Layer 7 of a small transformer language model trained on English Wikipedia (11 layers, counted from 0, width 128).
A neuron adds its activation times its output weights to the MLP's output. To switch it off is to set its activation to zero at one token and run the rest of the model.

Output weights of the MLP neurons that the questions are about. A number n stands for (n - 500) times 0.0025.
n0: 553 534 496 431 536 643 415 503 541 640 288 623 691 609 472 362 508 403 443 526 489 593 524 342 786 340 448 469 516 579 664 481 468 475 300 305 370 459 434 467 527 670 588 570 617 411 451 649 309 572 597 496 464 504 641 519 627 489 548 512 554 550 806 572 338 435 345 299 290 696 438 212 343 518 430 378 476 713 511 596 702 332 559 396 409 725 279 439 228 516 338 641 530 280 496 536 202 496 410 442 626 388 465 374 538 557 663 604 404 589 439 594 315 659 616 500 756 587 375 591 684 374 709 550 750 607 427 417
n99: 530 392 703 570 503 389 413 503 572 359 769 390 510 519 470 490 579 376 454 515 599 475 572 724 459 730 558 371 665 476 629 644 597 295 408 400 450 285 583 450 587 490 417 429 728 568 438 678 823 402 558 484 465 484 420 510 500 615 494 569 683 587 460 573 592 477 518 358 520 412 351 467 672 662 628 447 430 592 349 393 562 583 628 406 593 503 504 637 483 346 539 454 432 361 307 387 370 420 383 484 426 621 503 646 356 658 434 678 404 574 450 385 366 361 457 414 466 394 361 601 513 360 618 485 365 575 730 479
n112: 622 517 432 668 453 582 503 481 543 539 497 487 544 526 516 543 321 503 679 290 429 210 645 569 663 410 759 483 580 605 486 493 365 500 604 506 490 548 405 494 620 352 630 427 507 430 628 486 277 349 639 421 406 578 534 480 647 513 420 514 578 493 444 720 424 602 585 453 599 423 318 580 590 391 462 545 543 434 286 589 493 640 513 360 155 406 606 273 389 396 490 547 653 466 366 623 304 374 660 506 701 339 430 606 698 766 429 646 520 593 349 503 473 486 544 335 451 637 451 377 457 528 583 437 434 325 634 489
n151: 461 479 511 339 351 378 631 261 744 521 409 731 500 487 578 583 375 507 760 488 521 477 474 496 537 591 435 518 453 559 427 266 523 460 503 470 624 534 493 507 411 521 419 522 478 656 560 690 421 416 555 249 480 405 610 717 339 534 656 352 422 279 399 504 334 308 392 380 489 517 649 458 618 500 576 463 403 395 483 621 528 456 459 493 542 513 451 417 493 731 567 733 178 645 566 617 441 536 517 409 466 650 717 426 235 458 493 621 658 332 409 384 479 687 423 733 504 628 729 527 448 474 597 543 736 407 552 580
n178: 372 646 527 460 517 441 429 355 640 293 579 584 543 619 355 281 257 477 349 407 418 521 323 493 446 480 596 223 618 705 517 415 387 406 450 488 591 514 522 525 370 399 452 514 693 487 566 667 491 546 674 548 318 611 490 507 390 353 600 593 336 477 518 472 577 450 378 694 477 611 714 500 477 661 544 593 451 632 618 616 542 567 586 506 443 459 748 703 240 382 317 507 545 520 588 555 542 351 461 349 526 553 601 523 676 523 372 516 353 467 547 541 605 513 554 461 466 456 561 472 247 582 433 445 598 522 600 466
n265: 433 535 725 572 162 396 528 425 412 469 634 344 635 392 454 448 548 500 606 508 475 523 494 453 462 362 235 507 529 548 624 423 604 592 358 295 416 508 442 480 532 479 445 478 442 684 493 625 718 528 514 393 473 422 479 403 507 497 538 575 727 342 633 660 258 468 428 532 511 440 452 692 444 426 370 396 264 599 383 493 514 585 693 775 512 470 611 697 504 410 648 457 483 535 317 301 399 461 549 463 586 392 544 696 521 496 597 611 224 399 500 591 493 971 527 523 526 574 715 324 546 618 478 569 408 390 516 445
n269: 510 413 467 640 392 407 756 302 594 468 568 587 530 681 503 494 510 517 555 537 565 651 446 291 465 524 595 520 316 568 561 646 643 478 594 388 600 493 548 588 507 611 601 497 605 400 484 469 326 347 391 599 591 435 437 563 447 532 555 273 362 500 420 589 234 381 622 556 464 494 651 413 606 741 507 630 459 356 570 314 558 446 545 384 621 600 500 458 403 517 415 471 477 608 588 534 654 678 477 563 455 487 210 464 228 373 572 442 452 460 481 662 549 421 511 461 337 517 382 425 549 619 416 457 683 346 500 802
n277: 521 482 315 447 484 481 354 769 714 482 436 419 503 407 609 437 405 500 503 514 567 396 356 447 391 509 470 531 537 437 522 503 500 500 325 381 451 387 645 518 500 388 488 711 701 380 527 478 543 515 632 494 398 442 641 580 512 527 506 625 547 281 729 535 523 420 412 637 629 412 567 623 317 483 475 509 523 440 458 343 328 441 589 461 431 550 461 503 487 535 639 552 491 640 524 601 536 291 232 699 491 519 472 448 509 564 545 473 515 664 546 475 509 396 533 311 494 678 569 334 458 513 528 722 577 463 374 639
n335: 441 559 686 597 617 300 445 639 494 503 541 442 527 526 574 547 543 345 619 617 227 713 546 274 359 540 439 549 314 549 469 600 616 341 454 393 560 620 529 591 551 639 466 509 537 570 604 438 154 527 491 430 580 530 521 521 401 569 410 437 622 596 470 254 570 443 436 330 563 583 489 485 564 596 348 486 434 544 541 419 579 411 376 526 371 614 689 563 538 544 364 524 664 432 515 444 260 443 562 463 610 373 476 674 473 405 434 512 488 615 503 396 574 458 322 461 552 515 512 426 485 593 561 519 611 472 615 512
n352: 618 560 588 457 484 560 488 436 449 412 380 470 461 601 394 453 610 713 539 735 621 439 616 273 342 599 409 752 488 400 525 341 598 338 405 526 437 503 758 590 671 503 555 516 466 450 645 675 301 581 447 352 462 497 400 509 518 582 565 436 491 393 423 598 506 552 450 458 582 674 410 449 458 706 506 443 433 633 526 518 509 532 709 622 316 474 474 342 481 580 575 291 604 455 509 484 565 457 297 491 432 417 341 625 638 443 481 491 426 420 402 593 518 400 490 487 497 638 503 503 333 541 423 398 607 514 542 516
n363: 467 845 450 442 500 659 363 462 443 352 598 383 607 363 557 383 496 596 557 435 545 575 463 554 536 192 552 508 546 389 538 480 645 783 520 582 195 491 333 528 396 574 524 585 538 677 414 649 563 606 444 504 366 525 587 529 612 668 448 422 410 300 518 784 728 517 603 323 831 366 480 427 472 589 416 337 817 523 480 662 642 587 408 464 816 453 549 561 275 543 537 500 472 455 292 316 185 575 463 551 556 604 521 674 313 336 483 343 456 537 484 475 574 537 491 718 240 453 369 445 447 445 706 102 252 407 632 798
n386: 408 547 452 358 426 507 422 462 456 670 433 497 372 694 523 484 533 646 510 780 452 415 430 558 482 487 506 327 291 665 526 582 521 433 658 503 618 396 562 403 645 449 537 247 428 419 475 474 317 503 497 606 594 529 526 545 477 457 369 590 485 497 827 343 452 705 683 331 330 412 482 425 491 515 315 401 524 527 550 503 682 687 463 506 279 430 630 320 450 574 329 366 491 561 481 642 597 445 513 622 562 471 559 635 453 608 493 566 547 565 591 752 554 350 448 528 309 325 470 606 456 635 406 444 518 482 614 460
n390: 429 581 493 358 301 539 580 619 534 576 514 680 688 601 437 500 465 413 483 439 344 547 534 452 474 542 536 612 430 564 560 419 636 568 539 668 322 411 365 536 417 757 625 623 475 654 602 549 629 625 216 483 568 568 521 442 683 331 550 604 458 331 432 464 547 716 339 626 589 193 438 483 446 378 465 558 378 634 603 307 440 441 523 420 485 493 636 438 557 496 564 309 510 364 554 358 430 297 466 467 341 493 507 418 642 439 335 413 374 469 516 626 595 357 845 496 609 546 360 588 594 694 319 544 627 593 425 387
n405: 255 558 772 489 416 580 517 291 517 386 459 439 545 503 395 534 324 708 765 504 483 585 396 511 380 440 537 589 436 561 504 641 342 517 474 628 582 500 410 606 385 620 657 564 386 476 528 482 394 555 554 382 560 514 358 399 451 470 327 511 483 448 691 406 452 538 500 251 552 562 414 452 456 490 408 376 777 400 554 332 589 397 688 473 657 424 422 467 464 555 459 344 507 486 445 245 632 382 650 612 621 686 671 789 592 466 493 541 281 570 431 713 686 493 613 631 625 443 411 487 568 364 274 323 548 474 535 626
n438: 454 473 343 581 626 442 652 534 413 648 521 434 457 494 545 452 456 628 524 390 546 454 344 460 450 560 441 625 878 585 528 518 570 389 620 625 369 218 642 485 540 533 588 487 513 530 701 614 543 645 452 396 468 400 727 457 624 450 635 458 491 506 483 375 445 494 412 531 525 485 368 476 431 451 288 532 358 603 503 571 392 503 553 659 401 401 326 301 484 581 345 552 458 500 573 465 476 534 431 573 339 584 550 546 485 485 769 569 426 454 555 528 445 363 440 364 481 693 481 584 503 586 544 634 412 486 719 471
n471: 371 688 386 607 509 530 385 552 584 614 568 635 687 542 400 603 223 244 464 445 427 465 283 348 422 521 257 512 550 571 412 576 354 562 694 462 485 641 465 647 492 500 313 604 458 695 403 257 630 91 611 457 368 484 378 741 590 661 381 275 732 611 487 652 120 622 526 496 533 500 496 831 404 576 537 572 491 576 433 705 428 539 563 512 461 488 504 737 359 346 528 350 488 540 701 534 591 618 440 457 646 578 650 366 788 287 41 516 338 356 666 625 456 427 430 570 471 458 467 407 656 550 583 523 556 534 426 492

Each question names a token from some text and the token that comes next. It shows the activations a of the neurons there, in the order above. A number n stands for (n - 500) times 0.043.

Then comes g, the gradient of the next token's log-probability with respect to the MLP's output, scaled to length 1. A neuron's effect is roughly proportional to its activation times (output weights . g). A number n stands for (n - 500) times 0.0007.

" w", then "ould"
a: 499 500 583 500 500 500 500 500 500 500 500 500 499 556 500 500
g: 752 257 654 425 510 470 431 602 635 488 556 505 601 492 645 417 423 511 303 531 333 720 493 543 483 684 190 328 530 493 533 592 371 597 533 365 529 524 254 435 453 591 141 592 482 488 384 535 484 414 433 375 581 559 741 426 411 379 400 617 526 463 561 532 435 491 796 523 792 505 656 312 491 306 378 305 700 418 514 284 556 625 646 460 552 674 432 561 569 509 407 520 522 571 566 251 665 426 442 235 564 563 768 428 563 602 562 516 625 346 441 482 576 249 521 411 510 538 629 297 718 420 442 577 610 597 412 629
Which neuron, switched off, raises the next token's probability most? n112

" to", then " dis"
a: 500 535 596 500 500 500 499 507 714 500 500 500 500 500 500 500
g: 612 505 750 711 608 616 548 690 505 624 549 389 386 648 550 632 334 470 382 474 426 467 540 567 474 472 483 742 422 719 601 713 581 468 261 599 415 511 503 351 449 576 512 490 569 382 631 647 436 192 588 735 445 597 465 516 439 420 371 584 418 410 544 428 262 700 266 569 560 464 402 321 459 510 552 505 582 530 238 577 442 875 414 555 606 411 485 464 613 617 366 498 489 666 688 380 584 535 499 354 686 364 586 438 298 631 310 272 655 369 376 351 429 308 574 385 522 585 499 488 353 424 741 545 372 453 250 556
Which two neurons, each switched off alone, lower its probability most, in order? n112, n335

"ess", then "er"
a: 500 500 500 500 499 500 500 500 534 508 500 500 500 499 500 496
g: 567 413 459 513 625 516 480 423 324 514 391 715 324 282 556 448 426 588 250 415 717 154 491 617 570 674 533 570 587 376 535 565 604 502 459 520 478 508 596 658 276 349 768 616 555 448 551 278 470 547 626 611 551 547 719 546 788 650 621 516 419 523 660 377 553 383 304 507 459 398 633 496 448 591 645 702 501 421 394 497 576 698 413 405 697 418 279 473 486 365 513 503 420 539 189 585 503 679 402 434 423 387 523 587 657 534 620 482 358 371 501 458 589 389 537 450 303 441 732 538 722 230 432 604 498 209 380 587
Which neuron, switched off, raises the next token's probability most? n335

",", then " a"
a: 496 500 500 500 500 497 500 497 629 571 500 500 499 500 497 500
g: 387 428 348 294 444 549 315 365 469 520 845 433 354 730 543 540 533 457 667 528 364 422 305 428 201 409 380 464 716 505 349 720 609 637 662 446 398 603 511 709 545 573 473 533 646 570 633 491 431 445 239 568 485 634 488 727 524 535 556 248 531 453 621 526 437 584 579 467 316 367 314 585 447 529 437 557 536 404 539 492 630 217 278 489 434 378 640 437 567 572 457 701 570 306 490 637 394 608 787 686 798 628 599 614 470 373 596 479 566 333 304 533 539 563 506 336 498 409 321 557 446 540 521 727 450 500 481 383
Which neuron, switched off, lowers the next token's probability most? n335

"ing", then "h"
a: 500 500 679 500 500 500 500 499 500 498 500 496 500 497 500 500
g: 736 552 402 553 655 632 454 448 511 136 604 645 488 610 164 588 548 578 644 427 486 417 740 372 284 510 660 333 604 363 396 589 591 584 431 549 433 597 586 514 673 480 552 484 354 329 400 243 566 503 713 387 613 565 274 519 511 365 621 343 675 675 488 378 447 425 685 529 481 553 336 423 582 566 436 439 597 539 638 737 577 475 519 681 370 563 617 542 632 243 358 528 393 409 507 200 450 476 501 315 483 552 807 382 554 714 344 432 419 591 560 551 530 719 424 553 606 369 426 565 298 442 353 425 483 537 530 464
Which neuron, switched off, lowers the next token's probability most? n112

"m", then "all"
a: 500 500 497 500 500 659 500 711 500 500 500 500 500 498 600 725
g: 657 363 522 503 530 661 571 645 491 380 447 581 413 586 551 382 525 443 436 454 593 377 314 555 748 379 692 314 496 255 633 492 367 321 561 459 264 491 709 266 384 437 423 285 152 562 552 521 573 384 684 613 787 484 290 652 701 264 467 409 412 371 451 550 348 573 418 525 647 540 617 641 512 614 570 594 359 511 706 609 447 628 556 415 502 469 433 443 419 416 451 518 565 571 675 557 362 589 455 538 428 366 842 375 540 474 396 357 737 507 371 568 533 742 618 510 625 340 649 523 674 392 490 603 528 276 470 436
Which neuron, switched off, lowers the next token's probability most? n471

"s", then " of"
a: 496 708 500 500 500 501 500 516 500 732 500 500 500 500 503 500
g: 475 745 528 489 552 205 489 487 279 307 710 355 314 689 452 421 336 401 583 540 615 548 688 415 447 446 687 312 654 460 767 298 489 600 736 456 550 534 525 376 499 608 484 358 571 562 571 462 448 380 459 514 429 304 318 418 530 641 445 381 543 317 553 392 404 332 373 438 236 319 578 401 601 429 627 433 435 438 514 471 262 545 476 498 579 613 619 514 452 455 857 590 544 521 546 606 450 682 589 446 369 753 583 627 395 483 322 508 502 732 545 527 510 526 489 506 719 361 237 576 648 401 693 562 709 687 456 553
Which neuron, switched off, lowers the next token's probability most? n99

" s", then "et"
a: 500 499 499 500 500 500 500 497 500 500 500 496 500 574 500 500
g: 546 566 589 349 538 510 450 557 528 225 575 345 462 555 522 658 490 400 578 403 508 441 385 613 531 495 465 566 573 420 499 333 527 337 437 538 767 350 408 474 564 543 829 542 448 490 402 541 619 484 726 471 674 267 616 686 423 428 407 442 425 403 566 561 501 693 515 434 503 559 337 514 597 453 810 436 397 636 509 663 435 453 352 803 471 398 358 161 516 561 657 552 652 486 557 832 441 618 373 391 339 752 492 383 488 517 569 546 516 522 213 312 615 358 325 606 305 478 563 568 725 340 682 586 344 395 394 382
Which neuron, switched off, raises the next token's probability most? n405

"ed", then " e"
a: 500 500 500 500 500 500 496 500 500 686 496 500 532 500 500 500
g: 618 316 344 359 499 578 551 528 704 318 395 626 567 654 406 607 812 518 446 503 540 550 585 326 496 581 424 378 647 610 332 414 372 537 375 440 203 721 676 623 476 578 475 444 372 679 797 457 450 652 186 397 485 592 762 365 413 344 508 536 334 423 507 308 416 453 520 425 556 301 478 433 515 550 660 619 610 588 490 326 735 402 339 480 503 526 549 746 618 591 265 531 479 633 470 445 313 503 700 378 514 459 506 229 655 616 415 335 422 490 397 474 548 501 510 635 396 642 480 505 411 598 740 646 603 397 432 581
Which neuron, switched off, lowers the next token's probability most? n390

" s", then "at"
a: 500 499 499 500 500 500 500 525 514 500 500 504 500 550 497 500
g: 511 334 596 679 509 475 588 550 549 461 377 544 494 281 410 594 530 512 543 589 357 421 642 551 583 554 415 537 222 581 468 529 632 650 205 673 547 486 320 570 196 656 588 450 861 618 509 664 476 638 554 689 437 407 472 423 491 610 474 353 476 444 494 520 545 446 641 403 470 445 341 803 460 377 450 427 458 394 508 627 621 656 268 649 372 698 442 571 709 357 365 536 722 525 376 532 545 490 599 459 579 218 356 597 269 437 397 400 646 691 443 438 287 627 564 669 420 370 568 394 320 627 483 615 375 265 641 450
Which neuron, switched off, raises the next token's probability most? n405

" wh", then "ile"
a: 500 498 500 500 500 618 551 582 574 500 500 500 500 497 500 500
g: 316 835 464 684 471 523 528 648 438 403 472 568 735 442 563 633 418 332 549 421 542 561 381 350 245 494 499 564 540 363 703 368 681 385 666 449 468 616 388 406 605 344 534 585 539 471 497 486 557 207 441 496 594 383 394 434 747 527 460 295 353 501 461 556 416 512 276 520 410 693 491 554 345 555 596 561 595 515 399 606 637 580 632 618 505 669 417 378 661 672 392 278 356 444 678 558 442 443 456 470 575 662 704 618 285 693 540 494 399 302 615 826 302 540 362 523 400 597 472 714 419 362 495 333 360 435 717 353
Which neuron, switched off, lowers the next token's probability most? n265

"s", then ","
a: 500 619 500 530 500 500 500 500 500 663 500 500 500 500 498 500
g: 594 523 554 403 215 960 637 524 545 472 469 319 498 541 346 484 365 582 406 608 334 565 340 468 450 345 265 478 543 656 205 546 547 493 345 401 353 588 424 241 607 503 743 331 483 498 639 743 472 431 666 402 589 423 528 589 473 642 669 607 369 341 413 437 426 530 543 506 605 536 542 720 352 636 473 537 525 623 445 673 279 581 601 542 477 262 567 549 669 570 620 453 607 590 541 609 689 347 339 493 417 582 358 412 601 452 510 379 557 498 502 653 389 403 425 456 554 594 423 533 189 345 620 700 543 724 381 513
Which neuron, switched off, lowers the next token's probability most? n352

" h", then "ind"
a: 499 500 500 500 517 497 500 659 500 500 500 498 500 615 505 500
g: 309 572 460 551 541 390 433 469 404 589 369 547 429 608 628 370 489 407 511 487 539 383 605 343 478 443 555 644 679 452 607 518 418 420 665 314 793 448 400 601 450 649 468 635 697 291 551 768 446 428 617 213 519 521 575 608 605 651 491 635 298 474 771 573 537 477 552 637 443 556 506 703 418 686 471 150 674 251 483 381 570 706 638 425 520 817 412 500 401 423 467 741 514 506 544 378 322 414 359 466 457 475 565 438 287 496 476 527 504 625 477 466 318 272 590 593 602 227 482 637 409 459 198 501 438 515 622 492
Which neuron, switched off, lowers the next token's probability most? n277

"h", then "ance"
a: 500 500 500 500 765 530 500 499 500 500 500 500 500 500 500 500
g: 544 862 452 536 427 582 674 494 466 379 453 719 418 824 352 483 467 415 488 380 483 564 502 606 506 429 467 751 351 535 467 618 466 203 427 626 515 466 629 497 486 543 589 371 466 342 539 444 517 305 697 472 558 567 542 460 509 323 517 445 490 340 191 503 483 532 471 272 430 536 760 469 541 636 380 490 470 744 530 215 667 670 639 774 487 302 638 359 380 331 501 591 503 415 414 577 509 537 525 421 521 442 484 516 553 391 428 516 567 527 582 620 311 462 287 250 502 613 822 801 616 423 590 467 392 512 341 525
Which neuron, switched off, lowers the next token's probability most? n178

"er", then "ies"
a: 500 500 500 508 500 500 500 524 500 500 500 558 500 500 500 710
g: 407 581 510 618 384 335 369 702 395 511 499 573 459 669 499 502 451 474 371 305 405 747 452 470 501 607 395 486 302 398 717 453 577 666 489 572 559 487 485 486 422 461 520 471 104 410 348 597 573 495 410 777 518 365 329 644 626 353 563 636 457 517 501 563 516 672 343 349 587 585 514 677 335 650 619 579 523 539 580 407 564 560 675 560 376 503 536 484 795 507 451 622 618 271 462 427 524 523 588 755 745 670 614 419 773 539 401 507 514 439 270 543 547 439 603 302 337 387 420 157 330 329 426 689 429 413 606 349
Which neuron, switched off, lowers the next token's probability most? n471

"g", then "us"
a: 500 500 521 584 496 547 500 500 500 500 500 500 500 500 635 499
g: 278 324 494 386 433 311 458 421 607 489 606 412 574 623 581 576 735 550 617 558 455 431 436 406 845 561 468 509 397 596 580 241 725 464 598 461 441 416 479 518 223 604 373 517 533 554 674 510 479 596 511 477 638 207 441 354 443 762 639 506 528 739 541 608 459 466 607 619 479 527 459 593 372 560 534 523 408 280 336 558 298 642 694 653 553 674 445 718 331 465 377 627 628 468 337 343 428 457 774 278 646 367 464 383 609 500 301 538 269 526 638 454 526 566 485 387 512 471 546 450 598 412 456 326 787 320 597 377
Which neuron, switched off, lowers the next token's probability most? n265

"n", then "ce"
a: 500 498 500 500 500 500 500 500 507 516 500 614 500 496 500 500
g: 503 544 623 629 545 527 498 614 648 598 432 602 498 581 530 401 268 280 415 238 469 458 567 523 578 490 687 607 485 940 573 592 547 470 354 419 464 556 529 177 607 470 538 432 299 417 374 378 565 507 437 383 307 516 394 513 653 410 456 689 395 369 316 69 592 759 466 441 382 447 350 497 417 612 486 767 429 591 438 398 609 564 507 514 709 295 497 519 449 685 263 530 462 454 545 680 279 638 431 600 596 616 525 528 553 576 341 656 740 533 486 426 339 519 614 521 480 390 524 580 449 617 546 460 547 745 427 412
Which neuron, switched off, lowers the next token's probability most? n386

" t", then "ou"
a: 496 497 496 576 500 496 500 500 498 500 500 500 500 500 500 500
g: 618 511 526 491 321 463 318 434 759 808 402 647 327 636 456 471 347 583 496 541 412 371 430 581 436 567 264 696 553 605 473 410 460 531 549 614 689 420 627 636 419 529 397 448 465 623 500 816 477 685 312 557 585 798 307 559 413 655 504 327 588 371 589 467 552 315 546 502 456 585 368 313 727 561 669 338 408 520 352 420 326 476 337 368 474 676 629 554 599 463 330 440 346 434 376 482 531 707 461 502 318 413 528 207 463 326 723 427 563 424 655 512 475 448 440 591 571 546 334 476 506 798 628 641 310 498 607 560
Which neuron, switched off, lowers the next token's probability most? n151

" serv", then "ing"
a: 500 500 496 500 500 500 500 500 500 500 498 500 574 500 500 500
g: 653 641 371 505 317 312 563 530 487 485 262 559 460 379 625 485 421 674 624 352 485 490 586 322 851 665 409 673 512 561 698 653 733 553 484 403 656 625 587 478 680 660 521 600 370 438 413 602 543 411 306 447 529 639 576 636 388 600 258 302 402 593 528 528 602 472 577 401 595 373 502 530 498 710 205 452 675 355 418 290 554 576 504 463 708 403 551 595 607 391 445 482 569 457 312 334 621 239 418 392 341 279 361 769 529 602 644 341 495 497 511 528 431 655 339 405 658 445 302 437 639 525 501 581 461 602 386 361
Which neuron, switched off, lowers the next token's probability most? n390

" been", then " serv"
a: 500 500 500 498 500 500 500 500 525 514 569 500 504 500 500 497
g: 629 415 656 474 709 521 409 400 431 460 395 414 651 687 541 439 752 151 529 554 491 570 484 476 513 677 578 532 440 552 352 699 416 468 497 469 537 682 543 454 631 636 553 675 531 526 296 531 437 496 482 657 687 402 641 599 375 491 659 734 301 525 363 495 389 570 625 434 596 369 470 776 416 521 571 225 380 434 555 661 445 592 395 518 626 651 417 454 387 321 471 315 467 585 588 143 568 620 249 290 633 372 510 377 536 549 533 570 455 539 528 511 487 456 650 454 584 482 708 129 442 423 308 548 662 417 262 410
Which neuron, switched off, raises the next token's probability most? n363

"b", then "orn"
a: 500 500 500 496 496 604 656 499 515 500 500 500 500 497 500 498
g: 385 395 508 681 346 327 580 710 616 427 345 496 532 319 467 452 469 494 508 423 387 613 448 578 454 540 529 604 475 530 816 703 509 474 713 555 595 353 315 370 511 309 833 323 557 497 415 505 602 408 591 690 492 413 662 459 401 596 500 492 701 282 337 608 547 623 356 603 532 371 507 567 480 921 677 626 523 689 474 331 441 482 696 313 383 671 335 504 469 714 506 585 472 453 687 603 498 290 286 488 530 417 472 504 397 215 575 507 503 650 353 460 412 516 483 397 409 505 217 454 328 411 581 498 501 618 542 619
Which neuron, switched off, lowers the next token's probability most? n269

" M", then "att"
a: 500 500 500 500 500 500 500 602 497 500 500 502 500 500 500 500
g: 588 499 580 373 480 241 605 675 327 380 384 684 670 276 289 513 359 486 753 429 536 354 446 510 388 369 425 431 598 300 403 499 546 452 326 408 671 499 414 418 376 547 445 533 733 561 460 664 503 528 552 385 429 369 442 400 587 472 377 741 580 387 485 533 562 790 659 719 414 507 640 512 410 662 455 542 639 605 577 500 783 536 612 579 738 601 488 468 479 171 642 559 302 642 612 391 497 606 471 421 301 497 464 546 565 458 580 293 677 713 428 534 463 511 479 593 540 620 408 398 491 455 253 153 624 554 583 354
Which neuron, switched off, lowers the next token's probability most? n277

"as", then " ("
a: 500 705 500 500 500 500 500 500 500 737 500 500 500 500 500 496
g: 455 534 503 745 430 480 755 517 588 448 542 541 342 700 505 374 532 459 504 432 435 488 457 480 509 385 742 483 410 563 387 466 716 588 210 395 474 395 631 709 380 320 396 281 396 600 490 491 383 370 791 675 579 344 585 334 377 563 608 428 639 476 603 635 442 428 319 576 408 628 401 715 504 414 546 407 396 459 544 588 391 143 558 433 487 344 370 479 423 651 591 393 627 428 499 645 692 479 471 436 608 274 530 421 409 814 662 233 390 546 459 771 498 543 657 476 615 286 683 576 558 459 461 690 494 457 651 408
Which neuron, switched off, raises the next token's probability most? n99

" p", then "ale"
a: 500 498 505 500 500 499 500 536 497 500 500 500 500 566 500 500
g: 509 719 556 439 521 452 363 678 566 437 656 472 563 383 390 594 677 392 407 337 291 523 383 619 631 283 757 684 634 299 266 621 298 519 737 484 290 341 737 680 442 423 399 328 513 507 632 245 475 490 378 278 647 596 476 390 332 406 287 417 370 525 626 806 413 629 583 644 563 591 414 569 441 520 456 402 347 471 471 366 596 631 590 547 504 659 407 465 579 507 433 655 414 289 329 536 476 480 524 577 441 628 452 614 619 486 561 468 439 395 613 641 664 243 593 355 398 453 604 808 535 591 518 422 524 540 620 519
Which neuron, switched off, lowers the next token's probability most? n405

" sec", then "re"
a: 501 500 499 500 500 500 500 496 500 500 500 571 497 500 500 500
g: 721 232 552 559 430 420 700 493 450 483 552 556 649 606 341 391 456 345 380 398 571 465 381 249 715 429 503 562 379 513 633 480 547 581 523 343 460 579 516 361 326 310 712 650 413 680 758 662 446 482 568 735 398 530 447 389 642 350 586 528 440 411 487 618 401 435 367 298 458 525 462 562 494 421 491 768 419 500 422 538 685 427 316 468 730 500 428 373 496 493 167 386 486 445 438 627 509 407 650 486 632 601 727 507 719 744 433 537 410 489 684 665 685 541 598 487 350 620 454 317 288 364 608 328 689 624 374 376
Which neuron, switched off, raises the next token's probability most? n386

" sp", then "as"
a: 500 565 500 500 500 500 500 500 496 500 500 500 537 500 500 500
g: 564 604 569 451 484 523 523 214 518 537 454 539 472 402 292 549 578 345 474 685 418 420 436 509 718 590 354 354 610 440 170 490 538 450 506 552 652 688 847 510 165 596 365 561 506 531 468 522 263 493 490 509 525 348 640 364 527 482 517 536 491 591 672 683 330 530 454 464 808 413 489 716 506 351 448 439 561 322 523 431 695 666 486 448 263 794 263 626 608 419 809 464 528 412 268 560 517 383 585 414 561 360 473 641 321 560 688 552 484 627 451 611 390 718 461 411 468 467 534 434 370 533 395 467 710 454 500 493
Which neuron, switched off, raises the next token's probability most? n390

".\n\n", then "=="
a: 500 500 500 500 500 499 500 498 521 500 500 500 539 557 500 500
g: 573 525 629 402 370 282 466 352 452 526 469 427 464 444 280 417 305 282 572 550 500 690 512 589 521 485 833 737 479 575 450 468 655 685 377 511 703 352 597 416 408 667 664 406 380 569 437 588 600 600 464 532 517 519 583 551 525 483 487 599 377 437 260 462 493 536 675 528 659 519 617 291 313 575 536 427 477 797 582 561 295 531 503 312 725 444 610 425 515 602 457 198 786 462 604 489 767 438 678 439 580 402 387 226 448 485 390 493 374 564 494 131 499 507 520 521 461 409 445 321 621 499 419 687 479 463 529 741
Which neuron, switched off, lowers the next token's probability most? n390

" f", then "ire"
a: 977 500 499 500 500 528 500 498 499 500 500 496 500 501 499 500
g: 424 710 497 598 417 534 439 388 489 347 650 505 549 751 627 503 683 743 394 551 627 518 329 351 483 601 638 412 581 597 462 654 586 535 306 581 422 296 465 519 549 447 593 748 646 508 625 465 461 345 650 49 620 690 354 346 478 481 566 393 297 539 560 638 577 548 629 545 561 663 412 369 393 506 573 477 506 550 369 302 315 580 579 435 887 603 518 554 356 429 432 408 648 377 396 378 368 288 382 401 477 672 213 552 657 488 560 587 548 585 510 504 444 500 588 343 443 547 492 762 475 475 417 481 334 248 466 506
Which neuron, switched off, lowers the next token's probability most? n0

"art", then "y"
a: 500 500 497 500 500 498 605 496 500 500 500 500 613 500 549 500
g: 460 510 429 515 527 454 747 323 566 595 464 451 356 570 452 499 418 454 548 577 426 665 342 395 444 509 596 441 502 395 770 437 559 582 638 496 543 240 349 608 362 497 453 798 460 364 444 556 551 365 282 474 652 533 578 412 677 461 521 578 612 422 726 637 644 465 546 452 530 378 404 365 562 268 712 253 408 407 569 770 601 594 583 743 545 773 565 332 472 441 426 326 563 464 264 434 348 416 546 528 809 509 401 753 678 330 351 363 665 432 548 367 488 446 621 524 653 594 559 237 535 520 452 584 329 282 456 554
Which neuron, switched off, lowers the next token's probability most? n390

"ect", then " us"
a: 500 500 500 500 500 500 497 497 500 500 500 583 500 500 500 500
g: 495 527 619 399 400 524 355 671 439 435 438 370 455 679 645 524 451 318 517 675 664 621 222 606 531 534 586 435 611 529 375 701 680 517 754 553 442 427 484 338 562 608 705 616 406 324 531 568 350 375 376 414 576 256 532 556 513 412 641 458 367 514 423 325 492 620 536 508 527 511 528 612 238 499 119 145 687 501 472 605 398 658 651 715 542 465 560 630 541 642 409 374 620 592 543 568 276 213 549 507 461 328 473 676 617 476 414 453 446 469 428 534 523 416 491 454 659 230 651 370 573 528 692 429 659 699 395 450
Which neuron, switched off, lowers the next token's probability most? n386

".", then " He"
a: 500 500 500 500 500 500 500 500 580 500 500 500 498 653 500 500
g: 500 369 696 365 279 495 469 530 590 491 626 464 625 344 221 548 416 649 626 434 774 488 424 480 442 624 754 660 744 681 677 615 494 564 374 595 478 522 523 522 550 583 578 252 308 479 534 610 432 340 558 528 665 545 628 511 460 425 530 440 391 456 427 342 304 468 591 449 433 532 410 943 684 372 396 485 711 552 579 360 456 439 406 445 598 435 374 359 575 594 507 493 353 490 488 462 522 455 428 448 516 263 332 458 662 504 656 306 428 800 472 534 542 420 604 670 377 603 410 802 447 486 384 227 564 318 366 510
Which neuron, switched off, lowers the next token's probability most? n405

"g", then "ative"
a: 500 500 500 521 499 531 530 500 500 500 500 503 500 500 500 500
g: 378 480 569 586 516 465 679 750 256 579 464 583 482 748 340 541 498 594 605 613 475 698 611 604 532 573 664 688 306 327 543 345 485 521 560 690 316 446 403 686 405 601 554 513 623 444 459 556 497 494 599 599 497 631 457 536 469 277 526 415 443 376 415 493 587 504 406 246 467 586 593 756 466 364 626 484 459 642 206 414 526 568 590 732 339 282 487 382 752 451 521 492 626 427 356 655 746 427 656 502 359 420 704 550 597 434 328 281 608 363 474 476 361 487 560 461 471 439 371 427 419 349 553 798 226 345 451 284
Which neuron, switched off, raises the next token's probability most? n269